Layer 4 of a small transformer language model trained on English Wikipedia (12 layers, counted from 0, width 64).
A neuron's activation on a vector x is GELU(weights . x), where the dot is the dot product.

Input weights of the MLP neurons that the questions are about. A number n stands for n times 0.0016.
n17: 146 -152 71 -200 -40 88 78 249 68 -202 -173 -106 -54 60 168 -216 71 -82 58 75 102 -149 102 -93 318 467 -131 84 -59 -17 -75 -11 -94 -58 24 154 21 39 276 53 338 -202 -127 -98 -388 -103 -231 164 66 28 40 112 -17 78 -101 179 55 -338 -250 -122 -156 187 -101 172
n35: 7 -38 -26 -40 -3 -28 32 -176 48 -152 -75 -205 2 -43 131 -5 199 -74 -138 126 72 102 -259 131 -286 -88 -231 -175 184 13 -83 64 103 59 -62 -16 -47 -124 117 6 335 -111 63 116 44 124 112 -130 -7 21 114 89 30 -97 -93 -79 384 -44 -263 226 -203 160 173 151
n39: 150 -7 70 162 223 -299 -25 236 -96 60 -349 -28 93 -225 -126 -173 -253 236 -206 -162 20 -174 -49 11 -114 -172 -32 -207 217 358 -218 208 271 127 -5 -57 -96 -40 -9 -68 0 49 254 -118 0 135 94 -54 -75 -4 65 203 77 -84 74 -8 -178 233 -74 -101 55 -22 185 86
n47: 48 -76 -111 -38 46 -28 90 -173 -73 -181 -87 180 -138 19 60 225 -59 27 -176 111 3 -10 -150 88 -123 131 114 323 48 104 -26 -38 196 -74 73 51 250 -161 9 68 48 203 52 76 94 -78 -72 -221 218 -68 -115 111 -25 -91 -130 119 60 -90 -41 31 -247 -127 -230 111
n56: 165 128 28 87 -46 -22 173 133 -244 82 -50 48 -36 -177 19 78 -53 -67 86 103 -315 -442 -283 -37 376 71 -33 -88 63 -126 -157 121 -56 303 -79 -171 212 -29 -22 -33 130 27 53 75 8 6 55 -49 194 -250 116 20 -120 119 -52 -185 209 -194 12 22 -184 105 -94 172
n71: -3 -3 -2 -2 -8 -10 -1 -1 0 0 -1 -9 -5 -4 -5 -4 -4 -1 -5 0 -2 -3 -6 -6 -9 -6 -4 -4 -5 -4 -2 0 -1 -1 -5 -5 -5 -5 -4 -1 -3 -5 2 -5 -1 0 -2 -9 1 -3 -4 -8 -8 -2 -1 -4 3 -5 1 -4 -1 0 -2 -3
n88: -62 37 -65 -71 -27 28 -83 -143 -219 -10 -30 246 -79 221 -203 168 -46 295 11 -85 241 10 148 -132 80 179 57 2 -142 -91 151 -39 149 201 76 -87 111 -206 83 31 -84 -104 1 -76 111 -47 -78 -69 164 62 175 -109 16 -312 -203 9 93 142 -16 19 -77 -56 202 254
n97: -164 137 -22 88 9 -154 56 159 -122 -28 115 -7 -44 -64 117 -108 127 23 -51 -137 -154 -11 130 92 -152 -19 -28 -74 44 54 8 -34 152 265 -168 -164 30 -4 39 224 90 195 103 -84 103 -182 -52 -14 -118 89 -367 55 -235 -161 339 -27 -30 87 -24 178 49 74 -247 -54
n99: -190 -128 -23 -82 205 -94 -307 -64 31 85 -53 38 -108 214 130 -58 56 43 202 137 -313 -117 51 187 79 -279 44 -32 72 -7 114 -251 -164 -27 -52 -134 -68 -47 21 -72 9 17 209 14 37 16 239 270 -109 98 39 -122 0 -201 -21 20 117 134 -28 -133 38 36 -62 5
n119: 26 -128 -44 141 -133 -108 -95 79 113 278 -47 49 -188 66 -10 182 -58 339 78 -37 263 -338 84 -122 -238 -112 34 99 -25 -39 -274 0 57 106 -71 80 -20 109 128 -11 80 -345 -33 -56 -173 134 43 -34 -20 58 17 -97 -213 83 59 -84 287 185 24 19 -36 -58 7 111
n121: -263 -72 -159 74 94 102 -113 79 -171 -62 -90 272 -134 98 -143 121 14 246 80 115 -121 8 104 -245 -48 -130 16 143 95 -9 37 40 -123 142 -182 -69 -107 111 -114 449 98 -110 -141 58 -13 -85 26 95 78 82 94 -37 221 -26 22 85 12 92 124 44 263 -65 -259 -113
n123: 123 -45 17 58 42 72 77 -135 51 88 -160 -312 74 -198 56 -279 19 14 -29 -65 -212 166 -131 -78 -119 -103 -11 166 39 209 -222 33 -231 79 221 64 36 20 -114 167 90 -63 129 -22 -144 -101 155 -41 1 -2 118 94 -31 66 83 142 -70 338 108 137 -94 -23 96 -76
n126: 103 72 -22 219 -20 -39 -34 -65 -60 -56 174 -129 -108 -179 128 -5 -83 189 48 -92 46 -52 43 109 -171 4 195 -76 172 125 -26 76 163 -113 -72 51 -43 30 36 26 -85 -126 44 7 -148 -43 -161 -179 -2 234 -56 94 4 54 32 174 -27 -6 -35 16 -194 -146 63 146
n138: 67 166 362 174 233 -88 -202 207 -170 32 212 -158 -281 13 1 63 5 -370 35 102 99 -165 101 -12 -103 71 -12 -44 294 230 111 42 63 -125 35 114 -12 35 70 199 22 -72 -233 -197 -74 -94 -218 -219 -2 68 -93 362 -52 -218 205 -77 126 -20 -27 21 -101 -2 -259 -124
n148: 25 95 -114 -263 -1 106 161 233 52 -52 93 -93 51 9 -79 -14 -232 44 39 27 116 -83 -81 -147 54 326 303 40 37 -58 94 59 -217 -4 -44 1 -1 21 -204 -101 191 -103 107 73 -72 43 75 20 98 -175 304 21 150 74 -171 219 -244 17 -108 -129 -103 36 36 -10
n149: 176 -79 183 -139 -152 38 169 -15 -12 -145 -127 17 147 54 27 193 -105 50 -227 329 12 -87 -145 -34 -41 -135 -131 3 92 91 -181 -192 42 165 184 -111 -111 -175 -69 -34 212 63 -242 -78 -7 267 46 -207 89 47 -37 23 237 104 -2 213 -87 -304 149 100 85 -125 170 -149
n159: -293 28 33 -15 0 60 85 -184 24 111 48 -132 181 83 199 52 -27 15 -12 -42 -92 -45 143 9 -150 73 169 -60 -170 70 -124 83 10 -73 -30 -39 46 -162 62 -51 125 16 -99 -5 -78 -155 -91 258 67 123 -131 167 -58 51 48 -2 -75 98 36 -226 37 100 -169 -79
n165: 203 9 -33 -144 -130 -154 264 -115 -70 -100 -302 71 60 16 -81 -155 143 31 168 103 -218 -32 -8 31 60 64 -28 -113 132 32 216 -114 -22 16 -154 135 37 -88 14 136 69 -273 157 -48 -44 92 192 -137 111 203 304 -86 105 -171 -126 278 -120 -57 -158 51 -58 40 67 -193
n168: 129 -15 -32 21 -67 -201 137 -222 -115 18 190 144 95 119 67 -122 -78 -10 -318 66 -4 41 6 36 -134 -92 189 15 -326 76 -177 -74 88 1 126 -27 20 -82 114 -259 86 74 231 -44 11 -57 -98 63 -17 114 -158 124 22 -7 177 174 -259 38 176 -117 152 -122 74 -111
n184: 108 109 -45 30 -114 -13 -117 -55 -169 132 -136 18 -225 35 -74 156 -222 37 160 177 -6 -183 -166 277 47 244 127 -172 -15 77 -121 48 -55 15 -125 -50 -20 46 -62 71 13 -41 -53 -61 120 115 -3 18 132 -6 -44 55 26 5 81 -157 225 8 -78 2 -33 35 -63 40
n187: -23 297 34 126 -1 -188 -128 -134 44 16 -153 9 394 -158 -35 -21 12 -56 -138 -12 204 -6 6 -256 18 129 47 187 -52 15 -3 -62 -1 36 -199 43 21 -5 -54 -54 95 130 142 -211 -1 -193 -86 99 82 65 -324 -79 123 -102 38 202 -36 7 1 49 -212 -15 37 233
n190: -7 -67 -15 8 164 -146 96 160 -89 -65 155 -75 -83 -9 16 29 182 -3 -85 -75 28 -119 -187 -54 -129 37 4 -207 97 133 42 31 -185 -193 -99 55 161 10 76 -78 278 108 164 40 198 25 -18 -15 -35 67 73 247 -239 -160 -29 48 -76 -188 -4 -177 56 -14 133 153
n191: 66 79 112 -14 -53 -39 84 -3 89 -42 -147 173 202 -28 -204 158 113 105 -222 -25 -35 -84 -136 -62 -194 208 -81 65 -208 -169 73 -41 207 113 37 26 84 -32 91 -307 23 -25 130 181 -56 -148 47 -81 156 -235 272 -10 -168 -150 -336 78 128 201 -100 -123 -167 -36 27 268
n196: -45 -96 -95 103 82 38 15 75 -24 301 -89 -71 40 -313 -185 -221 -63 100 -192 -12 -49 -61 129 99 109 7 22 -11 22 14 -76 192 110 194 134 -83 -79 -246 -239 44 145 170 135 -102 58 -92 -32 -136 -27 150 -123 -59 39 -1 -203 8 -23 54 135 -6 -25 -182 -18 284
n201: -120 7 170 119 -12 149 -36 -49 109 42 160 -75 158 -157 94 -18 -132 -40 -173 -172 168 -37 -162 142 -97 -39 148 83 42 126 23 -133 -236 -262 121 -25 105 -195 -19 -22 105 -72 -75 -109 -210 26 85 68 -95 -144 59 102 -4 64 2 230 13 -36 180 -131 101 131 -197 -83
n214: -97 12 177 93 -96 220 68 -58 89 56 56 -14 186 -9 72 -78 59 44 -182 -212 -69 -143 -130 11 205 167 352 -125 18 35 39 -8 -67 -124 200 -82 212 -346 -45 207 122 -140 167 26 15 293 -20 -30 -275 -79 127 105 -62 -79 -101 109 -297 -176 -106 -2 -176 -208 -1 -51
n221: -49 194 -153 68 180 -21 -192 253 -51 -78 48 -241 -135 -19 149 159 -201 -161 -76 -93 50 -117 25 42 251 151 -7 -314 73 -89 24 130 -163 128 -137 -57 -189 -20 38 -145 18 -85 -81 -139 -78 -84 104 158 -17 206 46 -57 221 170 122 94 -77 140 147 115 -86 76 -155 159
n224: 206 48 -38 66 -75 109 67 -74 -318 172 -51 75 -48 -81 -120 33 -96 163 45 39 -3 -162 79 125 -10 -149 45 -50 -56 34 -26 -203 175 262 65 114 43 33 -33 -20 257 -83 -146 110 -129 -298 -58 -151 98 -19 44 38 -94 -58 -24 -102 -4 -62 48 39 -82 -67 117 -12
n226: 35 -72 -22 141 -74 -83 -200 158 -136 -115 -151 -93 74 -10 253 227 138 417 114 99 -34 -279 171 218 -103 -61 -142 102 89 115 -105 -209 37 -144 2 -59 -163 -177 -277 19 120 151 -52 -300 -140 86 -53 -125 2 -274 -21 -5 37 166 4 151 261 54 28 109 -35 138 61 -308
n234: 34 43 -26 75 -13 -73 53 -121 -5 -24 -101 150 -78 20 -14 96 -48 112 -115 69 106 21 -12 -138 118 79 -11 113 -23 30 -34 -60 7 -48 -107 -20 10 115 234 65 74 -64 124 -107 -16 49 27 -117 -11 -34 55 8 -33 10 -72 78 221 11 -66 126 69 -5 -53 -19
n246: 22 96 138 7 21 -255 175 -76 98 324 83 57 97 -5 66 81 147 92 117 -88 -73 -180 -153 -100 104 -20 23 -63 65 -145 -120 31 19 -223 44 -126 -92 39 -44 18 -77 28 202 18 -327 -19 -44 -177 -17 -85 69 -255 86 -153 153 -143 -49 -98 -88 -93 21 -75 130 101
n254: 119 -25 -75 -57 -165 115 55 230 -34 -11 10 -85 135 -96 18 259 -78 60 -278 246 101 -47 -161 149 -65 -120 -98 72 -97 -35 -244 -91 -22 -76 111 214 27 23 85 -167 127 3 218 -28 -37 -57 75 -35 -202 -63 -69 -44 -248 83 -6 131 163 -20 161 -176 68 -38 -132 -128

Each question shows a token from some text and the vector x that enters the MLP there. A number n stands for n times 0.0073.

"-": 219 55 -96 0 -111 407 -256 -58 -30 40 -122 -49 -68 -143 187 90 -62 -194 132 -237 -54 45 43 -333 -48 92 -174 31 134 139 91 10 176 -211 -61 28 15 -30 -8 -197 98 207 191 162 121 125 51 -5 2 18 -69 -209 -128 116 -61 -136 -145 -12 -51 32 283 43 -120 -97
The neuron with the highest activation: n254

"am": 179 137 1 -62 -99 335 -154 -224 0 41 -19 -28 -80 -180 18 -88 -158 -98 121 -193 -74 96 1 -371 -93 207 -235 9 132 122 146 -75 237 -197 -5 -59 29 9 123 -281 26 223 119 81 93 146 -9 40 58 117 -51 -148 27 52 103 -151 -59 -57 -36 78 277 -112 -53 -78
The neuron with the highest activation: n187

"D": 252 107 -131 -64 -186 369 -319 -106 -32 70 -34 7 -150 -126 222 -90 -12 -76 167 -178 8 99 88 -346 -62 112 -110 80 141 39 63 -10 329 -130 -13 -54 23 -98 66 -120 3 167 165 156 118 78 53 -57 30 103 -190 -164 -57 178 -46 -235 -181 17 -62 -7 168 95 -172 -131
Which neuron fires most, and how strongly? n97, at about 0.76

"i": 268 114 -26 -59 -134 316 -252 -165 50 17 -38 42 -41 -89 102 -132 -78 -113 71 -120 -68 7 -21 -388 -160 196 -217 31 110 151 101 -85 266 -159 33 16 13 -84 57 -278 67 213 92 124 55 164 -48 55 -2 46 -60 -184 -60 199 100 -208 -74 -18 -116 66 241 73 -117 -6
Which neuron fires most, and how strongly? n187, at about 0.32

",": 354 90 -82 -31 -209 338 -204 -142 24 63 -41 15 -122 -163 117 -28 -179 -79 119 -190 -63 34 47 -357 -69 194 -201 37 35 161 120 -20 187 -183 -5 44 -42 -59 34 -50 82 204 88 88 136 159 32 111 50 5 -58 -250 -82 102 -17 -252 -114 62 -98 11 314 -25 -83 -89
Which neuron fires most, and how strongly? n184, at about 0.33

"ed": 222 138 -141 -12 -113 409 -301 -115 47 83 -95 -17 -161 -64 76 -128 32 -55 154 -215 -127 -58 76 -355 -153 127 -196 -17 139 232 92 -63 146 -146 -67 23 -68 -22 6 -198 84 73 170 108 110 169 48 -4 64 26 -30 -147 51 113 8 -117 -123 -15 -31 -9 283 47 -83 -137
The neuron with the highest activation: n165

" August": 246 64 -130 -26 -282 404 -242 -226 50 33 121 53 -104 -156 35 4 -81 -198 75 -112 -128 39 70 -309 -152 231 -304 15 122 81 159 -24 215 -87 11 -52 -72 -17 61 -41 89 148 146 23 28 102 17 36 105 80 -97 -186 -58 99 -3 -182 -148 62 -66 41 326 36 -90 -93
The two highest activations, in order: n97, n234

"les": 194 99 -48 -81 -204 365 -156 -182 35 98 -5 -29 -165 -111 53 -110 -22 -57 179 -285 -16 34 55 -360 -24 154 -189 24 128 181 153 -36 124 -139 -11 43 -75 -25 161 -195 44 231 114 116 107 131 -37 131 117 -17 -144 -192 -10 84 -20 -178 -104 -11 -24 -15 227 34 -163 -134
The neuron with the highest activation: n159

" I": 242 139 -204 52 -118 371 -258 -183 45 37 -11 18 -142 -133 154 -25 -48 -161 110 -142 63 40 -40 -317 -108 168 -194 157 104 23 66 -46 212 -179 -23 -54 63 -20 53 -68 79 181 170 145 49 119 0 -49 102 21 -238 -185 -73 190 3 -228 -186 84 -86 37 271 -1 -178 -138
The neuron with the highest activation: n47

" t": 374 37 -108 41 -120 343 -187 -132 47 58 -37 55 -119 -171 185 -6 -105 -172 131 -218 -17 -42 46 -362 -68 99 -162 -74 113 -31 89 -73 219 -170 66 -36 104 -60 -24 -187 89 190 158 168 113 41 -25 59 90 24 -185 -172 -38 199 35 -242 -118 16 37 29 180 44 -49 -138
The neuron with the highest activation: n56

"av": 254 167 -72 -85 -127 403 -293 -186 6 75 -26 -6 -152 -136 81 -114 -104 -39 104 -127 -64 87 46 -320 -33 207 -209 54 114 -22 214 -104 206 -185 16 -17 -86 -73 96 -254 -55 106 164 101 105 115 30 59 133 102 -35 -185 17 17 87 -161 -91 -49 -41 9 222 -31 -66 -109
The neuron with the highest activation: n88

"l": 221 135 -61 -40 -249 347 -259 -148 60 38 -56 -65 -107 -140 135 -189 -37 -85 55 -254 -63 62 45 -335 -40 134 -102 -27 131 158 111 -55 159 -233 37 -31 -34 -20 121 -230 118 182 179 167 43 127 -2 59 73 131 -36 -183 -102 137 21 -101 -179 -65 -33 -3 276 20 -169 -35
The neuron with the highest activation: n214

" (": 391 101 -124 -6 -33 374 -245 -78 -30 55 -34 22 -50 -135 84 21 -83 -199 163 -220 -18 39 53 -351 -6 88 -213 40 141 51 127 4 161 -282 16 12 -141 -35 43 -149 66 113 136 113 108 135 4 7 48 36 -4 -263 -84 106 -12 -194 -115 -18 -82 -50 328 0 -63 -35
The neuron with the highest activation: n246

"gan": 172 137 -80 55 -135 377 -172 -240 -1 132 13 43 -99 -46 105 -124 -64 -82 28 -218 -74 -77 59 -352 -79 139 -289 -27 152 147 91 -82 223 -174 -69 0 -4 7 137 -134 44 112 113 165 29 137 48 34 82 128 -140 -218 -4 159 -47 -113 -180 -4 -58 73 244 43 -160 -172
Which three neurons fire most, strongest first? n234, n159, n97

"o": 200 65 -164 -64 -83 335 -338 -194 64 88 36 -44 -160 -65 43 -152 -14 -119 108 -267 -68 12 8 -365 -91 238 -192 40 157 188 139 16 179 -118 34 94 -7 -47 94 -226 17 192 109 113 56 161 -29 19 9 25 -69 -184 -69 193 119 -108 -152 3 -62 -13 224 -2 -20 -57
The two highest activations, in order: n123, n126

"il": 181 134 -47 11 -190 370 -68 -181 -55 97 -71 81 -122 -66 12 -166 -122 -48 59 -141 -81 97 71 -319 -159 56 -234 58 217 153 105 -4 227 -141 25 -45 65 -43 120 -241 123 270 94 102 53 91 -4 51 86 43 -29 -197 12 108 67 -378 -204 -122 -99 62 224 -137 -56 -72
The neuron with the highest activation: n224

"land": 198 91 -15 -114 -127 342 -200 -155 118 130 38 35 -134 -111 123 -76 -61 -84 89 -242 -58 13 41 -377 -37 149 -262 0 148 232 116 -76 219 -168 -61 -22 -145 -16 60 -148 70 202 127 242 79 99 -1 87 0 89 -54 -175 -55 79 -4 -112 -132 -20 -61 -25 235 9 -130 -107
The neuron with the highest activation: n159

"irect": 237 82 -143 -91 -250 456 -238 -230 63 86 -29 13 -115 -69 134 -137 -34 4 71 -228 -68 31 88 -298 -68 136 -261 -41 162 93 154 -19 213 -97 -77 40 -35 -54 76 -129 83 137 139 59 -43 172 -57 0 15 178 -83 -153 -111 113 -66 -141 -88 19 -19 27 226 71 -103 -94
The neuron with the highest activation: n17

" |": 306 68 -212 -65 -119 322 -241 -114 -25 46 -40 -29 -55 -128 26 -2 -89 -165 94 -192 -31 -19 73 -355 -129 173 -185 -13 116 116 81 -46 248 -237 32 82 -87 -88 54 -56 148 165 152 113 140 177 73 17 58 94 -125 -207 -2 152 -54 -217 -209 -29 -31 7 302 -8 -101 -42
The neuron with the highest activation: n196

"le": 234 140 -91 -55 -167 327 -248 -167 36 82 33 -3 -142 -83 71 -117 2 -135 171 -283 -10 94 45 -363 -70 178 -168 -4 143 206 106 -132 133 -189 7 64 27 15 116 -206 77 221 143 100 53 101 -40 24 53 59 -60 -186 -90 124 56 -102 -184 -47 -24 -76 259 26 -119 -130
The neuron with the highest activation: n190

"in": 175 73 -78 -66 -180 357 -325 -158 29 100 18 15 -130 -49 84 -81 -41 -63 62 -259 -134 -11 -17 -354 -92 140 -222 82 207 177 101 42 148 -215 -6 18 -47 -31 93 -215 99 197 123 111 -33 158 38 113 111 73 -1 -181 -86 133 73 -154 -210 -9 -101 15 222 35 -76 -88
Which three neurons fire most, strongest first? n123, n159, n246

" d": 368 93 -122 3 -61 409 -374 -133 65 -5 8 21 -180 -109 160 -102 -80 -155 83 -242 -49 18 -10 -338 -82 112 -110 -10 72 -30 98 3 203 -166 -19 -37 -51 -85 65 -150 48 150 152 164 109 83 27 -27 104 108 -63 -214 -49 156 7 -132 -137 -30 -7 54 217 135 -35 -71
Which three neurons fire most, strongest first? n221, n126, n71

"z": 245 93 24 -7 -180 390 -327 -142 17 101 10 -11 -117 3 16 -33 -70 -75 71 -232 -11 -11 38 -376 -107 228 -185 86 29 89 90 -41 234 -135 69 -15 -49 -92 64 -286 54 171 121 113 163 143 -14 53 75 40 -54 -158 -7 158 -52 -206 -107 33 -33 3 169 38 -185 -113
The neuron with the highest activation: n191

"n": 217 63 -83 -32 -123 385 -395 -113 22 84 15 -17 -151 -64 95 -218 -53 -149 36 -235 -64 13 -56 -326 -88 148 -141 44 112 157 141 -25 214 -209 1 -56 -106 -75 104 -191 109 93 156 205 109 142 49 64 129 73 -63 -152 -62 183 55 -38 -201 -62 4 -11 254 42 -123 -106
Which neuron fires most, and how strongly? n201, at about 0.51

")\n": 233 50 -157 -16 -184 380 -215 -159 -45 90 -47 21 -59 -77 101 60 -9 -217 97 -170 -85 13 -7 -337 6 133 -154 -6 149 133 148 8 283 -264 -87 -5 -135 -50 56 -86 135 169 123 129 51 169 16 -69 56 51 -46 -237 -139 151 -2 -278 -51 55 -107 18 287 18 -12 -64
The neuron with the highest activation: n234

"3": 286 30 -150 -101 -77 373 -407 -142 -41 70 25 -3 -96 -74 71 -123 -121 -159 110 -69 -78 -31 53 -350 -85 95 -198 43 143 179 84 84 229 -146 16 -5 36 -48 10 -166 96 277 145 134 114 61 55 -9 25 116 -210 -163 6 75 -37 -238 -89 68 -79 -2 297 14 -94 -102
The neuron with the highest activation: n196

"ers": 187 126 -108 -122 -149 399 -265 -109 -1 94 30 -67 -161 -109 96 -127 13 -103 99 -185 61 -70 57 -346 -69 181 -245 15 144 29 116 -89 155 -222 -36 36 -84 -74 89 -202 65 166 132 109 132 183 25 120 148 -11 -92 -153 6 88 49 -78 -78 -47 -91 -55 235 91 -42 -84
The neuron with the highest activation: n17

" Y": 145 87 -165 30 -140 329 -258 -191 51 92 -156 -10 -147 -90 169 29 -44 -95 153 -203 30 -2 59 -325 -55 174 -251 10 124 59 76 -21 236 -245 120 -71 -3 -60 -1 -140 53 163 123 210 241 170 -58 -41 115 91 -244 -131 -75 208 -41 -256 -94 49 -18 59 216 -58 -192 -66
Which three neurons fire most, strongest first? n47, n184, n196

"ro": 229 94 -103 30 -166 345 -189 -208 -46 81 -37 8 -46 -132 200 -119 -17 -110 62 -201 -22 109 43 -366 -175 127 -206 -22 69 93 146 -84 200 -189 5 81 83 28 28 -236 96 208 184 142 0 102 -59 -32 109 36 -27 -114 -5 154 78 -233 -164 -7 -40 6 206 -116 -228 -30
The neuron with the highest activation: n168

"im": 224 151 -60 -54 -123 366 -205 -144 23 113 -13 -72 -86 -101 65 -111 -86 -106 117 -190 -128 75 23 -349 -175 153 -198 41 134 126 163 -167 227 -225 17 -76 13 -73 64 -224 12 188 53 42 57 176 22 66 135 104 -63 -150 -64 186 22 -53 -115 -31 26 25 323 -22 -79 -99
Which neuron fires most, and how strongly? n201, at about 0.38

"F": 210 80 -173 -28 -180 325 -195 -164 42 36 32 -4 -123 -142 107 -110 -77 -91 163 -136 -37 78 105 -399 31 152 -205 2 193 51 72 10 299 -104 38 -39 26 -53 77 -133 18 217 180 111 78 50 24 16 -36 113 -177 -176 -92 217 -1 -130 -146 -65 -112 -23 199 42 -22 -92
The neuron with the highest activation: n97

"ampions": 151 95 -24 -49 -152 343 -89 -245 4 34 -19 17 -143 -183 78 25 12 -111 204 -120 -98 -51 72 -325 -40 113 -296 -49 172 0 93 -53 299 -220 -14 70 -46 -29 115 -169 12 275 133 188 96 184 -8 49 121 106 -220 -187 79 92 -7 -182 -43 -164 -17 -34 112 -5 -4 -165
The neuron with the highest activation: n246

" M": 248 105 -36 -66 -141 321 -261 -104 -3 27 -34 -1 -117 -142 35 53 -139 -118 177 -183 61 61 48 -363 -105 175 -242 -31 181 10 155 -97 200 -199 111 -135 -11 -59 112 -163 79 183 100 105 179 168 15 -26 61 68 -59 -167 -34 148 -29 -165 -184 15 -73 27 300 -114 -52 -22
Which three neurons fire most, strongest first? n88, n149, n234

" E": 273 148 -96 -8 -122 337 -296 -177 29 55 -131 -23 -77 -126 108 7 -80 -135 125 -170 32 161 48 -326 -115 53 -168 71 234 30 96 -88 253 -197 -11 -68 16 6 88 -126 145 187 144 172 55 146 -16 -117 47 80 -138 -179 -57 180 -32 -212 -192 35 -77 20 242 -94 -204 -76
Which three neurons fire most, strongest first? n47, n234, n187

" ": 253 71 -92 59 -94 358 -268 -85 -42 -6 -34 -18 -94 -157 125 -22 -156 -148 146 -158 -42 48 22 -391 -61 40 -197 10 136 163 146 -36 224 -134 46 -35 -42 -96 68 -104 99 173 113 191 76 162 47 -42 68 21 -109 -183 -9 116 -35 -235 -148 -33 -69 73 316 83 -97 -119
The two highest activations, in order: n39, n149

"om": 275 85 -28 23 -233 356 -224 -171 7 122 40 -1 -94 -162 67 -166 -78 -126 103 -244 33 102 28 -339 -148 179 -108 0 108 68 151 -147 128 -222 12 -61 55 -24 58 -233 84 206 135 42 -31 209 -25 86 100 75 -114 -97 -63 71 -4 -62 -126 -24 -28 53 316 13 -153 -106
Which three neurons fire most, strongest first? n201, n168, n187

" Mar": 216 149 46 1 -176 357 -365 -235 90 10 18 -17 -75 -89 35 36 -110 -111 205 -135 20 41 87 -316 -105 153 -238 16 184 29 88 -54 197 -212 -63 -88 -98 26 39 -157 139 153 138 123 45 157 -23 -43 71 180 -28 -221 -115 75 37 -172 -217 37 -53 86 269 -37 -203 -79
The neuron with the highest activation: n138

"on": 332 68 -83 -16 -186 381 -335 -131 7 102 6 24 -174 -86 36 -223 -16 -108 60 -257 -18 -11 7 -323 -88 134 -129 69 153 132 161 -59 220 -206 -3 29 -33 -45 92 -189 109 132 143 54 -59 145 -1 -5 126 77 -110 -123 -72 124 103 -116 -150 8 -64 31 232 88 -219 -79
The two highest activations, in order: n138, n17

"ip": 228 158 -21 -18 -186 365 -71 -131 9 172 -74 60 -24 -111 50 -36 -130 -120 56 -213 -74 92 49 -341 -166 165 -316 17 144 54 163 -47 228 -113 62 -36 -17 -34 44 -261 45 224 113 67 19 96 -36 42 25 30 10 -158 62 155 18 -261 -129 -96 -60 67 252 -134 -59 -134
The two highest activations, in order: n149, n246

"an": 279 112 -120 -98 -115 316 -291 -206 80 58 -24 11 -143 -38 56 -177 35 -96 27 -200 -16 -4 49 -352 -88 207 -218 50 154 132 126 -137 190 -248 10 17 7 -56 31 -162 57 142 182 107 111 185 28 41 13 152 -14 -177 -23 98 142 -57 -223 -94 7 -34 178 -44 -125 -118
Which three neurons fire most, strongest first? n214, n168, n165